Layer 7 of a small transformer language model trained on English Wikipedia (14 layers, counted from 0, width 128).
A neuron's activation on a vector x is GELU(weights . x + bias), where the dot is the dot product.
The model reads these tokens: "ur" "g" "," " E" "ast" " G" "erman" "y" " |" " Al" "b" "an" "ia" " |" " " "2" "–" "0" " |" " W" "on" " |" " "

The vector x that enters this layer's MLP at each token. A number n stands for n times 0.041.
0 "ur": -5 -43 -22 1 -2 -12 -43 1 0 -35 0 -5 -8 -15 -2 -26 33 2 -23 -3 34 11 19 20 -18 -14 34 -33 5 -18 17 -29 -15 33 10 18 17 24 22 -28 -40 9 5 -7 31 9 -8 67 -1 -15 27 -30 -1 13 24 40 4 -19 10 24 -15 37 31 -92 -4 38 -20 20 -4 36 41 -6 37 17 20 -34 8 -67 21 16 -37 5 -15 5 -5 19 -23 -10 -23 -1 -6 11 1 38 -9 -5 8 3 19 -11 10 35 -55 -23 -14 -22 7 8 28 27 9 16 -31 -14 -1 -4 8 5 -19 -14 -35 4 34 17 26 -46 38 -71
1 "g": 19 -28 -10 -29 -3 -7 -21 -23 52 -34 -10 -71 26 -6 -49 -20 13 14 -48 6 -6 29 11 30 -19 36 -9 -3 35 -7 18 -36 26 44 37 53 29 24 31 -10 5 -11 -13 -11 15 -3 5 30 30 21 45 -7 49 -16 26 -12 -40 -18 27 -20 -29 2 45 -51 -7 9 6 30 -13 10 0 -54 38 -22 24 -20 32 -12 5 11 -15 -16 -31 -13 -11 -5 -26 26 -9 -8 34 46 4 -12 -4 -28 -4 -5 7 -14 34 45 -41 -10 20 -11 -12 7 -24 43 -6 16 -14 -4 -20 -40 -5 -35 -7 -3 -52 40 18 29 8 -61 -18 1
2 ",": 10 -64 12 24 -15 0 -22 14 42 -5 26 -56 10 1 -46 -25 30 11 -31 -2 0 46 34 29 -20 22 -17 -3 11 6 31 5 13 49 64 54 29 13 2 -38 31 -25 11 -27 8 -10 9 24 1 -41 20 0 27 26 9 -18 -16 7 1 -4 16 3 6 -75 -34 6 18 8 -6 -11 -16 -67 31 21 11 -29 27 -48 3 2 -7 4 -31 -20 -27 -8 -10 -4 -50 -19 21 38 26 28 25 -36 3 6 -5 -2 14 37 -40 -22 -26 -34 -19 32 -19 20 19 17 -13 9 -30 2 -14 9 -7 5 -43 33 24 38 -13 -35 7 -9
3 " E": 14 -53 33 16 -13 -5 -37 40 55 -29 13 -40 29 1 -18 27 6 3 -38 23 12 42 28 42 -13 24 -4 -10 -23 1 19 -53 -4 39 47 32 46 9 10 -56 10 -28 14 23 -10 4 16 -5 30 -37 27 -23 21 23 -20 -2 -17 -14 5 -28 0 18 39 -64 -18 -20 10 9 2 -10 6 -43 19 -31 -6 -16 30 -36 16 17 -11 13 -11 -7 -27 -2 -26 9 -14 -31 16 40 39 27 -9 -28 -18 18 0 11 -4 58 -66 -10 -33 -23 10 15 -5 -1 0 -7 -8 7 -10 -12 -5 -3 -41 4 -44 -5 11 40 31 -52 16 36
4 "ast": -3 -57 10 6 -23 -3 -12 3 54 -21 16 -30 49 -8 19 -23 5 2 -22 13 -5 54 46 14 -22 13 -18 -25 10 20 -16 -45 -2 25 30 42 49 29 8 -35 38 -16 29 20 25 27 41 22 12 -20 40 -30 53 9 -32 -11 -26 -20 29 -41 33 7 16 -65 -2 24 -9 -17 -17 -41 28 -22 21 -4 47 -31 -4 -27 -6 17 -12 -35 -3 6 -30 17 -26 -9 -7 -9 24 31 44 -5 -48 -52 -47 10 -7 4 5 36 -36 10 -19 -13 -22 -7 -16 -4 12 -15 -18 7 11 -34 1 -28 -8 -23 -1 8 24 53 15 -21 -2 23
5 " G": -10 -44 -4 10 -10 -38 -46 19 47 -14 4 -31 33 3 -26 9 18 38 -31 17 -31 44 33 35 -9 44 7 -1 15 -13 -13 -40 5 38 47 42 39 15 16 -44 -14 -5 9 -11 9 -3 33 -15 22 -16 55 -46 67 5 -22 -14 -43 -36 14 -40 10 -7 51 -35 -25 -1 -4 30 -18 -23 -23 -25 35 -14 2 -17 37 -22 7 -1 -4 -10 -30 10 -23 -13 -21 13 -1 -16 28 46 27 11 -2 -2 -7 -1 -2 -6 7 66 -63 26 -23 1 14 21 -35 25 21 9 12 7 -26 -19 -10 -20 -28 -16 -22 5 12 45 -10 -36 -7 -13
6 "erman": 9 -35 -2 -16 -14 -10 -7 -15 13 -6 8 -15 39 16 -22 -9 -12 6 -33 -13 -6 18 29 36 -34 20 -24 -9 31 -16 9 3 21 26 44 67 23 16 10 -31 16 -28 21 2 20 -12 54 8 16 -36 30 4 93 -2 -19 -27 -12 -24 47 -38 23 14 4 -60 -5 -11 5 -11 -19 10 9 -27 71 -7 37 8 54 -7 -32 -4 -18 7 -18 -39 -37 -14 -31 21 -16 -6 -14 27 18 29 -33 -23 -13 -16 4 16 5 45 -46 39 -40 -21 -18 12 -20 33 13 2 -17 -1 33 -37 -27 15 -52 -6 -33 20 5 19 -8 -25 4 -2
7 "y": 20 -62 -16 6 -20 -36 -6 23 61 -10 14 -45 25 1 -7 -8 8 23 -45 -8 -31 53 18 21 -21 38 -6 4 27 -13 34 -24 14 32 17 31 45 -12 31 -10 12 20 26 5 2 -3 33 18 11 -35 31 3 12 3 -31 9 -26 12 1 -38 19 -41 2 -59 -44 -13 24 11 -10 11 -8 -51 34 -3 34 6 14 -12 -9 11 -5 24 -28 -12 -30 -22 -27 23 -25 -21 28 50 38 43 -21 -16 0 21 -1 19 21 31 -58 15 -27 -11 -33 6 -59 22 -17 0 4 -18 28 -21 -13 16 -35 15 -40 19 16 29 -8 -64 -10 22
8 " |": 27 -64 16 33 -1 -9 -17 13 48 3 17 -56 28 9 -17 7 28 8 -17 4 0 59 32 47 -33 46 -27 -7 16 13 18 -17 8 57 34 26 24 14 37 -31 30 10 -10 -3 28 -7 7 16 -7 -31 31 -37 24 13 -20 -27 -26 -15 11 -39 6 13 -4 -63 -3 12 -4 -5 5 -14 9 -60 22 17 -15 -22 7 -41 -5 -9 -30 9 -22 -20 -30 -21 -21 12 -22 -24 -9 27 27 57 2 -37 -16 9 15 9 3 48 -83 7 -20 -23 11 30 -18 22 -3 6 -15 -21 9 -24 -11 8 -11 11 -55 -2 28 33 -6 -29 19 11
9 " Al": 10 -44 47 -3 -7 -2 -23 26 36 -23 -4 -11 21 13 -21 20 35 32 -22 4 -4 45 49 29 -33 42 -8 -39 -1 6 12 -42 -3 52 51 41 44 13 8 -58 24 -7 10 26 23 -7 10 7 8 -25 45 -36 18 28 -17 -4 -29 -8 4 -16 37 -22 13 -63 -13 1 -6 -16 1 -4 24 -34 45 -41 -15 -10 -4 -28 26 19 -5 27 -13 -24 -11 -21 -34 13 -32 -21 -9 18 51 27 -3 -25 8 20 -3 8 4 33 -59 2 -27 -13 1 9 -16 8 2 -8 -12 -7 -6 -44 -20 -22 -28 -4 -58 6 9 63 26 -29 0 -18
10 "b": 7 -18 13 9 8 42 -42 30 49 -41 24 -32 51 19 -22 8 18 5 -14 -20 3 35 18 34 -11 13 -2 -15 26 36 19 -26 37 31 60 46 41 30 44 -49 12 -36 9 -3 7 1 10 22 -23 -25 19 -14 42 22 4 -11 -65 -23 -11 -22 -28 -15 15 -49 -19 19 -9 -13 3 -24 -11 -13 22 -42 33 8 14 -1 50 21 2 9 -50 -4 -29 -12 -37 13 -11 -22 -8 33 21 -9 -6 -37 -36 27 -3 -19 -3 12 -37 9 -18 -19 -15 24 9 -18 -4 9 -40 10 -1 -41 15 -24 -11 -27 -32 8 -15 49 41 -20 8 -11
11 "an": -13 -19 21 -9 -12 -25 -35 2 33 -28 15 -51 17 -15 -14 -3 33 19 -25 -25 -33 41 40 17 -1 45 0 -12 5 27 5 -17 47 32 47 37 55 29 9 -42 19 -44 4 20 31 -1 33 -1 -8 -17 20 6 57 -5 13 -3 -34 -7 -12 -43 -13 -3 -1 -81 -31 2 -15 -1 -19 -61 -14 -32 40 5 21 19 15 -8 22 3 7 9 -31 8 -16 3 -42 6 -46 6 3 10 30 3 -31 -52 5 17 16 18 31 26 -25 35 -31 -9 -20 -13 -8 41 12 -4 -28 12 5 -3 20 -24 -21 -10 -18 10 49 22 24 -33 -23 9
12 "ia": 10 -44 3 -4 -2 -24 -37 16 35 -18 -4 -37 26 -15 -9 -9 8 21 -20 -21 -15 27 12 7 -7 33 -4 -22 30 18 19 -8 31 48 49 43 53 8 31 -21 3 -3 27 -4 19 -15 47 -14 -10 -31 -6 -16 55 11 -28 11 -14 3 -13 -51 10 -7 -2 -78 -39 20 23 5 -2 -15 -18 -37 42 -16 13 3 10 -15 7 -14 -17 34 -27 -2 -46 -15 -28 15 -28 -9 27 46 49 59 -22 -38 -3 19 23 23 26 43 -53 19 -20 -12 -11 -20 -35 28 -2 -16 20 -6 28 -14 -14 -19 -29 -2 -38 12 24 33 -1 -38 -29 12
13 " |": 40 -67 29 21 0 -5 -20 14 43 11 22 -67 25 7 -26 0 30 29 -18 -3 2 45 25 46 -19 38 -26 -13 17 4 27 -20 21 54 36 29 26 16 43 -33 23 12 -5 -13 27 -6 16 14 -13 -34 21 -30 26 25 -5 -25 -19 -11 10 -45 15 13 -6 -71 -2 23 0 1 2 -33 10 -72 24 -4 -22 -8 6 -31 3 -11 -27 17 -24 -14 -34 -11 -17 9 -23 -12 -11 31 27 57 -6 -38 -19 16 8 3 8 41 -71 5 -18 -20 8 9 -22 20 -8 4 -11 -14 5 -26 -10 0 -21 10 -49 -6 23 35 -12 -30 21 17
14 " ": 20 -61 31 1 -4 12 -1 43 32 -25 16 -53 26 30 -31 23 29 18 -43 -14 0 42 27 41 -13 18 -36 20 23 -17 14 -33 9 62 39 33 31 17 39 -39 39 11 -22 -1 13 -6 14 16 -1 -34 21 -35 22 25 -10 -18 -15 -12 20 -35 37 13 -9 -63 3 13 12 5 15 -15 14 -51 20 -14 -32 -10 41 -31 14 -18 2 15 -15 0 -39 -2 -14 13 -36 -26 6 27 31 20 -10 -26 -14 37 -4 -6 26 37 -58 1 -37 -26 17 18 -6 8 -14 -8 -6 -6 -1 -38 -13 -29 -21 6 -42 -23 15 47 0 -47 12 -12
15 "2": 25 -66 33 -8 15 13 0 24 31 -57 13 -38 5 18 -17 8 28 6 -34 -11 7 38 15 28 -22 12 -38 8 20 1 23 -61 4 46 46 46 53 18 26 -40 19 -3 -11 15 40 -8 23 18 8 -58 1 -35 49 14 -3 -20 -29 -17 15 -41 16 8 -11 -44 -7 -4 48 -7 7 -7 30 -56 11 -9 -7 -18 25 -12 -6 -21 -5 19 -2 3 -32 -17 -20 11 -35 -11 1 43 27 19 -2 -18 -6 43 -15 9 9 50 -69 1 -11 -31 -14 -5 -2 -6 -31 11 3 -16 7 -14 -9 -14 -26 13 -40 -33 14 48 17 -8 17 2
16 "–": 17 -40 59 -8 -23 14 -52 5 61 -28 18 -21 7 -5 -2 9 26 5 -41 -18 -19 42 25 32 -14 43 -38 8 12 -31 28 -59 15 43 49 19 5 34 17 -24 15 -16 -11 -15 28 -14 19 19 41 -19 36 -20 4 14 -2 -36 -44 -22 -5 -32 40 -3 -4 -59 6 2 48 8 13 -13 12 -46 14 3 -25 5 54 -15 10 12 -35 0 5 16 -31 -60 10 12 -40 4 22 18 22 -16 -17 -22 -30 30 -7 -6 29 51 -48 23 -9 2 -4 18 -8 2 -5 -5 -17 -5 0 1 -5 -28 -16 13 -45 -8 2 41 18 -17 -6 -13
17 "0": 44 -37 41 -16 14 16 -8 14 34 -53 11 -32 -3 7 -27 6 34 -1 -20 1 -6 35 12 48 -7 -5 -11 12 75 7 23 -41 33 40 26 8 16 25 15 -34 10 -8 -21 -16 32 -7 50 11 21 -78 2 -36 44 10 -5 -35 -50 16 -16 -50 12 -16 -10 -55 -33 -5 42 4 -21 -18 9 -69 3 11 -3 -12 30 -5 2 -8 -10 2 -26 -2 -20 -3 10 -15 -19 -26 20 49 23 18 -15 -23 5 26 -5 3 16 57 -40 16 -12 -1 -7 -10 4 -16 -11 20 -11 -6 4 -11 6 -35 -20 6 -48 18 24 42 23 -8 6 -14
18 " |": 55 -28 53 -7 -17 -5 -15 -5 41 -20 10 -28 8 -4 -31 -8 19 3 -33 20 -5 39 21 62 -21 40 -28 -7 63 3 33 -31 29 41 47 7 16 48 8 -48 29 -27 4 -23 16 -4 23 6 2 -40 34 -39 8 12 -9 -37 -47 4 -3 -33 18 0 16 -52 0 -2 15 0 6 -18 24 -67 19 5 -34 -6 40 -22 14 -16 -38 4 -31 -12 -17 -16 5 -10 -31 3 3 30 16 58 -19 -32 -22 21 -1 -23 7 44 -47 27 4 -4 -8 2 -18 3 2 36 -17 -7 -15 -12 -3 -14 -15 -2 -49 10 22 34 15 -26 13 0
19 " W": 28 -40 28 -9 17 -19 -19 9 43 -24 3 -26 26 -3 -24 34 3 33 -49 3 -4 11 17 56 -18 22 -14 1 20 -3 22 -46 14 25 62 27 18 35 13 -61 11 -39 -34 31 -7 -1 20 -15 5 -37 22 -14 19 36 -32 -9 -32 -4 23 -35 20 14 34 -71 -31 4 -1 1 3 -36 19 -19 6 -24 -10 7 52 -36 0 -1 5 4 -6 4 7 -21 -6 19 -30 -6 20 39 -2 65 9 -18 -27 17 1 -28 -7 45 -54 20 -20 -10 -4 19 -10 22 -18 -2 -15 15 -4 -32 -3 -5 -19 17 -46 -8 9 57 32 -30 13 -31
20 "on": 6 -23 -6 -40 7 17 9 16 30 -33 -2 -46 41 -1 2 16 18 20 -19 -14 -28 35 15 32 0 25 20 -16 5 -25 -3 -31 40 3 60 60 17 47 5 -43 38 -8 -21 17 8 1 40 5 22 -20 -6 -21 22 -6 -1 -14 -27 7 72 -16 44 1 3 -84 -16 5 -1 -15 3 -12 55 -25 11 -4 -1 -7 25 -19 -8 4 -9 26 -29 -4 26 -36 -25 20 -26 -2 -11 26 -24 21 -30 -22 -33 8 -27 7 -25 55 -53 39 -32 -13 -52 -4 -18 4 6 -17 -7 -2 1 5 -1 -27 6 19 -64 7 4 30 26 -22 19 22
21 " |": 37 -36 33 3 16 -20 -12 0 30 -10 2 -63 20 -1 -26 28 36 31 -36 2 -18 36 12 40 7 44 2 -31 21 -7 20 -35 36 39 49 33 27 35 -3 -39 38 -11 -28 -31 11 -8 43 14 -5 -18 5 -30 15 10 -11 -38 -20 1 15 -42 20 17 11 -73 13 31 -4 -1 -12 -50 28 -64 23 11 -16 -16 13 -24 13 -7 -26 19 -48 14 -39 -14 -16 -18 -8 -6 -10 32 -3 37 16 -30 -19 12 -12 -9 14 39 -63 19 -18 1 -9 -8 -40 8 -5 18 -1 -4 17 -22 -17 -2 -2 17 -36 3 23 47 9 -25 37 23
22 " ": 23 -50 35 -13 4 8 5 39 31 -22 3 -54 26 32 -40 37 26 18 -53 -12 -20 39 20 46 1 18 -18 10 26 -30 17 -35 15 60 45 34 23 28 19 -40 46 -3 -28 -7 7 -17 28 23 -2 -24 8 -26 25 18 -11 -22 -16 0 15 -40 37 18 -9 -68 1 9 8 14 5 -25 18 -46 18 -17 -27 -15 45 -36 24 -20 1 17 -27 17 -34 3 -11 1 -19 -22 10 27 6 11 1 -29 -16 32 -11 -23 21 35 -58 6 -32 -8 3 -2 -25 2 -15 -4 2 7 3 -27 -19 -34 -14 17 -36 -12 19 60 12 -42 25 -3

Each question shows the input weights of one neuron of the MLP. A number n stands for n times 0.0083.

n504 (bias -0.012): -1 -8 -13 -47 61 20 25 5 -10 -24 -25 -25 -44 -11 34 40 -8 -3 26 -15 -4 -23 -18 12 17 -21 8 11 4 4 5 6 25 -32 15 19 -41 10 -1 -25 -3 31 21 -20 8 -22 15 -21 -7 -25 10 -14 -50 -45 16 12 -18 -40 3 -3 3 -8 16 10 -9 -30 11 12 7 29 33 1 -26 13 -35 -15 -4 -10 39 20 8 50 17 0 -26 2 3 18 16 17 7 -43 -11 -39 -3 -1 6 -27 18 -8 0 17 -35 -5 27 6 -1 30 -27 7 34 27 -3 6 -9 19 -11 -12 21 17 21 -18 18 22 25 -13 -26 16
On which token does it fire most, and how strongly? 20 "on", at about 1.8

n260 (bias -0.033): -28 -16 24 24 -19 18 14 14 20 -26 14 7 -22 -7 -11 -42 26 8 -6 -31 7 53 27 -46 30 -16 16 9 -42 4 1 5 -44 -14 -38 -6 10 -8 4 3 6 3 -31 24 -28 7 -4 -12 -18 40 19 -29 -37 -19 -31 15 -16 -1 -7 57 5 -6 -18 19 21 13 -2 -22 -2 3 22 -3 15 -14 4 -40 1 -25 -2 3 8 25 -14 7 32 -19 -40 1 17 10 -6 -21 27 22 21 -4 15 10 6 1 13 -5 16 -1 -8 26 -21 51 -26 24 -1 -10 -10 -26 1 -5 4 -26 10 26 6 -8 -53 3 3 23 2 -13
Its two highest activations, in order, are on tokens 9 " Al", 0 "ur"

n320 (bias -0.022): 1 23 -29 14 -29 -17 -38 37 32 12 -21 -8 7 6 13 25 1 -13 -2 -54 -20 -3 -9 -29 34 -27 -25 24 2 -6 45 -4 -11 43 14 -12 36 -5 -24 -35 -20 -39 -11 -4 20 32 9 -12 1 28 17 32 -16 -20 6 16 -27 13 11 10 13 -29 -4 -1 5 -3 -13 -15 1 19 2 -21 -17 7 17 -18 -19 -2 22 15 2 14 4 9 14 -5 19 -16 18 7 -24 -55 26 -20 19 16 -5 -6 50 -1 16 14 -5 15 -13 -8 27 -3 33 27 -32 -4 1 -32 -7 21 -2 18 -3 19 -19 -42 -23 -27 5 33 30 -15
Its three highest activations, in order, are on tokens 16 "–", 0 "ur", 11 "an"

n251 (bias -0.008): -27 -12 3 -21 22 -34 -43 12 -21 -7 -14 -16 -16 11 -11 -34 -12 -23 26 1 7 -2 32 -46 20 6 42 -9 19 -5 -12 24 -30 -1 1 24 -28 19 -37 8 -5 7 36 2 16 -10 17 -4 -1 -13 17 12 -16 -8 -6 10 5 5 6 -12 -1 -11 -9 -9 -9 -16 -23 -10 8 1 23 -15 14 -6 1 0 21 16 1 -7 24 13 -19 -1 -34 -9 -2 -3 8 44 20 17 16 16 -29 -2 -9 33 0 -14 37 -12 -3 -26 -4 8 -18 27 28 18 -21 2 28 -1 -21 13 7 2 -4 50 24 -37 -11 -9 -11 11 -14 -24
On which token does it fire most, and how strongly? 12 "ia", at about 1.6

n180 (bias -0.011): -24 19 10 15 1 -14 17 12 13 -27 10 -2 -22 -12 42 12 23 -22 30 5 19 31 -23 39 11 19 9 10 -45 -17 -11 70 5 -14 25 17 2 3 -2 -6 7 -2 -15 20 -8 3 -10 1 5 -6 -17 18 -10 27 14 42 -10 -27 28 -16 -26 -10 -20 -10 -3 1 -12 8 -28 28 -19 -1 -5 -4 -18 4 2 19 -28 16 -5 -11 -20 -31 -9 30 -41 -4 1 -28 -13 -47 -25 19 -28 6 48 8 13 41 13 9 -9 11 -2 5 2 1 0 18 5 -6 10 27 4 -48 -31 -32 7 4 16 24 14 -1 -19 -6 -2 -12
Which token does this neuron like most? 11 "an"

n323 (bias -0.013): 8 12 15 -25 -25 5 2 -29 9 -28 11 37 14 2 28 -31 39 -10 -2 -14 7 -17 6 4 -13 35 -35 -19 -19 7 32 44 -7 7 -22 -11 -13 -9 6 3 -37 13 -36 6 -9 -10 28 -20 31 5 24 23 -22 4 -7 21 -19 -16 29 -45 -20 -17 6 7 7 10 4 35 14 -52 -21 -11 22 -15 0 10 1 1 -14 10 -5 24 53 6 -42 21 4 -13 -8 6 34 -3 -10 -10 1 -10 24 -10 -6 8 27 -5 -24 5 -34 29 -5 7 -1 36 13 10 4 27 -26 38 14 -4 17 -20 -24 -14 -9 -45 -8 21 12 -32
Its two highest activations, in order, are on tokens 16 "–", 11 "an"

n91 (bias -0.029): 3 -34 31 6 21 -7 2 21 -31 26 16 -2 -5 -9 47 -19 12 -15 13 -11 13 -14 17 16 29 -2 -47 8 -39 40 -2 -9 -26 -13 16 -19 -1 -36 -12 19 26 17 -8 6 -11 14 -16 15 15 4 13 -15 -13 -8 3 -28 -26 -7 45 29 5 -47 20 5 0 -10 15 10 -25 29 -1 -11 21 -21 -8 -19 -13 -1 -2 -14 15 1 6 4 9 -9 -4 29 7 16 -36 7 39 -30 25 18 17 -7 55 -17 -18 -30 -24 -16 -9 8 1 23 10 -8 -9 13 -33 18 -49 -1 -1 -6 -14 1 15 -2 37 -18 -10 26 -8 -5
On which token does it fire most, and how strongly? 9 " Al", at about 0.34

n228 (bias -0.020): 21 19 3 -38 -19 -14 -11 -32 22 -4 -17 -34 2 3 19 4 -11 -26 23 -9 15 -7 -26 26 3 14 29 -23 -57 11 -4 -14 6 -31 6 29 -38 5 -4 44 -4 8 -14 1 4 25 3 -5 -9 -12 4 -12 26 14 7 2 -2 2 -9 -16 -57 0 -24 -14 -19 -16 -23 19 -24 -6 4 6 -19 1 16 -15 5 8 -26 -4 41 17 32 43 4 20 25 -8 4 -9 1 -9 -4 50 29 -3 -18 20 23 8 13 1 -6 -31 9 -6 58 13 -1 22 -20 -17 6 40 -4 -1 36 -35 10 6 -2 -31 3 3 -9 -2 -9 4
Its three highest activations, in order, are on tokens 19 " W", 11 "an", 1 "g"

n16 (bias -0.013): -15 6 -1 22 -3 -31 -9 -35 20 38 -19 -8 -11 23 -38 38 25 14 28 -23 14 -15 -31 37 39 -15 -5 12 -31 -3 31 -23 -15 -4 -31 21 -29 30 3 -19 -34 -34 -31 -13 -15 -21 11 -21 41 25 6 42 -32 -22 4 -17 -17 -36 6 41 45 -59 -9 -16 6 15 4 -24 -24 -1 30 44 -4 -10 -19 27 -12 12 1 11 -1 -3 29 4 23 -22 11 11 -12 27 -17 27 40 -1 18 11 30 -15 60 -6 21 1 -31 9 -27 -36 13 -14 1 -7 -18 -10 20 -5 17 -14 -4 -10 5 1 15 1 -20 2 -15 1 -2 18
Which token does this neuron like most? 16 "–"

n150 (bias -0.024): 21 30 -13 5 8 10 -1 2 -12 7 11 18 -3 -15 16 -55 -18 -5 -6 -5 13 -12 -9 14 -21 -22 11 2 6 12 39 -9 -8 -20 -6 18 1 2 -12 -42 -20 -4 30 3 33 5 1 3 -11 -2 22 15 -29 20 8 0 -22 5 31 1 -6 4 -7 -8 26 -12 32 44 -10 -30 14 19 -26 -39 -18 52 20 23 19 19 -40 24 -48 -36 -2 -15 15 -9 20 -7 23 -22 -25 -10 -9 -30 12 -19 66 -11 10 -8 8 -15 -1 -27 17 -6 -37 -37 17 15 1 2 -8 -16 10 -6 20 16 19 3 -14 -28 -27 -18 9 8
Its two highest activations, in order, are on tokens 18 " |", 10 "b"

n181 (bias -0.023): -18 -14 23 -29 -3 18 19 10 -19 -9 8 -20 31 -20 47 -22 -4 -13 24 -5 -2 -6 5 36 9 4 41 -11 6 10 -32 14 -16 3 6 -28 22 -10 -14 -45 -6 1 22 12 -10 -15 -1 18 -35 8 84 -4 4 6 7 -6 28 34 -19 26 -1 -4 -9 -1 31 -9 7 -35 25 9 -4 26 -7 -9 19 8 43 23 14 -15 -1 10 9 -30 1 1 -1 -11 -18 31 -13 12 -4 -16 29 -57 0 -21 -5 -30 0 -18 -3 -13 3 15 -20 12 4 -1 -64 -18 -4 -8 -27 -15 5 -1 -12 18 6 -5 -2 -27 -41 -8 15 24
Its three highest activations, in order, are on tokens 10 "b", 4 "ast", 9 " Al"

n324 (bias -0.024): 10 16 -20 -23 -9 -30 -14 -45 -13 -14 -14 15 -27 12 17 -19 -7 -2 15 -5 -10 35 14 20 -1 15 -23 -12 -22 -4 -17 -37 3 -9 -2 -30 -41 5 5 17 -22 7 13 7 20 4 23 -3 17 15 7 7 -1 -10 -19 -38 6 -7 -39 -3 -19 24 37 -32 26 17 24 12 -2 12 -5 20 -3 22 12 32 2 -6 18 -40 -8 -19 -13 -24 -12 5 2 -2 -37 4 2 -14 21 14 -16 24 -6 -9 -1 22 -2 -26 38 31 10 39 -3 11 4 12 4 3 32 2 10 11 2 6 -6 30 -3 25 -14 -3 -22 -11 17 -10
Its two highest activations, in order, are on tokens 16 "–", 6 "erman"

n361 (bias -0.033): 14 -26 -28 18 -25 15 29 1 -23 -38 -1 9 -6 17 9 0 29 48 28 32 -9 22 3 -7 10 3 -30 -46 -5 -7 -27 23 -30 1 -13 -20 13 -8 -7 -20 -5 5 12 38 1 8 -7 18 40 44 2 -25 -8 -48 -24 -48 -1 24 -4 18 9 -35 -31 -15 -11 13 22 -11 12 21 -7 33 37 7 18 -11 -30 12 -2 -6 -15 65 36 2 23 26 4 -22 35 -3 35 -1 11 13 30 -21 -3 -23 -25 31 22 -10 3 -12 -8 14 -12 -34 -3 -1 -40 37 8 14 -19 -46 -12 -26 -24 -18 -24 -27 -27 -5 12 19 29 3
Which token does this neuron like most? 9 " Al"

n319 (bias -0.015): -12 -11 -13 13 16 -20 -20 -17 1 16 -12 13 -5 -26 -37 -5 28 43 17 -35 -20 6 7 1 29 22 18 -48 -10 -39 -5 -1 9 -11 -30 -8 -38 -6 13 33 -5 -23 -17 4 -24 10 20 10 1 -16 5 9 -17 17 -6 -16 9 3 -6 7 -46 -1 27 15 1 2 2 -2 2 -3 -21 15 -9 9 16 7 14 -17 -19 -30 17 21 -4 6 -4 4 -19 -9 6 2 -3 -4 16 -1 -6 24 -3 31 -18 46 39 10 -25 6 5 10 28 -1 -33 35 20 24 8 19 33 5 -24 -11 3 20 -3 -33 17 -27 1 -19 -12 48
On which token does it fire most, and how strongly? 7 "y", at about 1.9

n124 (bias -0.026): -9 11 32 1 15 6 -12 -34 30 -20 -11 1 -13 7 2 7 11 56 56 -37 17 -14 35 6 0 -11 1 4 -49 -10 22 24 -19 14 -16 6 -28 -17 -25 11 -26 -20 -5 -18 -1 3 -44 38 32 7 -49 -2 9 -20 -6 1 7 -12 34 -1 -21 1 23 24 -7 15 -8 20 17 -41 -49 3 -4 15 7 23 -6 11 -20 7 37 2 -9 -39 -52 -43 -1 -8 -16 24 9 4 -1 26 -2 19 33 8 19 20 -6 28 -6 10 15 -6 -57 22 8 11 43 6 -19 -10 2 -3 -24 17 -10 -14 27 -32 5 8 -2 5 5 -18
Its two highest activations, in order, are on tokens 2 ",", 6 "erman"

n107 (bias -0.005): 22 35 13 42 7 7 -6 -13 -29 8 9 -7 -25 51 61 -42 -5 -11 -9 31 -33 -2 -29 37 -24 -12 21 16 2 9 15 -22 -7 13 24 3 8 -29 -10 -15 9 -9 -14 2 1 22 -43 26 -18 16 -7 -3 -24 -8 11 24 -33 -4 -1 25 -32 -18 -5 -11 -6 13 -5 -27 -7 -25 -24 1 -31 -18 6 -10 14 -18 -22 1 -5 -20 14 -2 9 18 28 15 19 2 -15 -9 -25 17 -20 -4 -7 -8 12 3 32 -18 12 28 10 9 23 63 -18 16 -33 -13 -6 20 12 -35 -26 46 2 29 1 14 14 2 -22 -32 -3 12
Which token does this neuron like most? 8 " |"

n237 (bias -0.023): -15 42 -8 6 -39 23 -5 11 33 21 -10 -3 -5 13 21 3 18 24 10 -10 15 -18 10 -4 -16 2 -27 44 2 2 -5 17 -17 14 -44 1 12 27 1 -21 44 20 -10 -15 -25 -5 26 -6 49 -34 18 10 6 -20 18 -3 27 -29 -3 10 8 -44 -11 13 -34 -7 -23 4 -28 5 13 6 -12 51 -5 19 -26 -23 0 -11 5 10 -2 16 -8 -14 29 13 -7 -10 -25 -42 18 -27 -12 -11 22 33 -27 -33 -24 -1 36 -4 -1 -41 9 -20 -2 6 24 -14 13 1 29 -18 -18 -3 -2 -7 15 0 13 7 -15 -35 -26 -14
On which token does it fire most, and how strongly? 14 " ", at about 0.14

n467 (bias -0.016): -12 21 -5 -28 3 31 10 31 3 -10 7 47 11 13 -13 22 -7 -22 11 -5 10 -12 10 1 30 3 -32 37 -23 -26 5 -4 20 1 -15 37 26 -20 -18 -54 -30 -3 -3 11 13 2 8 40 19 43 -52 -5 -16 2 8 31 -3 -19 -21 41 -7 7 -39 -22 43 -12 11 -28 -29 11 11 0 -30 -5 -5 -5 -8 38 -26 -28 -26 -25 7 -13 6 19 -10 0 -17 -1 -26 11 -6 25 -11 -19 33 -39 -19 19 10 30 -6 -14 33 -45 -7 -15 36 -65 -29 16 -1 -2 16 29 -11 14 2 -1 12 -16 -26 17 27 -28 16 -7
On which token does it fire most, and how strongly? 15 "2", at about 1.9

n74 (bias -0.042): 11 -60 -20 -19 9 -12 3 12 18 11 -25 -7 -46 -7 33 -29 35 -1 12 3 -11 32 -4 21 -32 10 3 -5 -12 28 9 13 -19 -33 -3 -15 25 3 -7 11 28 -23 56 28 4 10 12 -5 -36 7 -15 -3 5 -6 -39 35 -5 -51 2 -26 11 -24 -30 12 39 15 6 12 14 -4 -18 3 -15 22 12 20 -19 -9 -21 4 36 -11 -49 17 29 24 33 -23 45 -19 19 -34 -23 -3 -8 61 20 31 6 8 0 -3 8 -32 -48 25 -2 -56 -30 9 -6 -31 -35 -9 -26 31 -21 10 5 -1 1 12 24 -9 15 11 -14 13
Its two highest activations, in order, are on tokens 4 "ast", 7 "y"

n285 (bias -0.009): 8 -4 19 -15 15 6 -2 -37 -20 -14 -42 1 39 6 9 7 36 6 -11 15 20 -35 -20 -22 14 19 10 25 -21 12 23 -12 -25 -8 -14 -1 23 19 -23 -12 -8 11 -33 -16 3 26 -40 2 17 -25 31 -31 14 -19 8 32 -7 -34 28 9 5 -45 -19 24 -11 32 20 22 22 -7 -4 16 -27 21 -6 14 5 16 59 -51 -24 12 31 -7 24 8 -8 21 -29 -8 -19 -29 8 1 1 13 3 -3 -28 55 0 21 -37 -32 -12 -27 -15 -55 4 -42 7 -33 2 23 5 6 -10 -5 60 48 27 -1 -27 -37 4 -5 -14 -1
Which token does this neuron like most? 15 "2"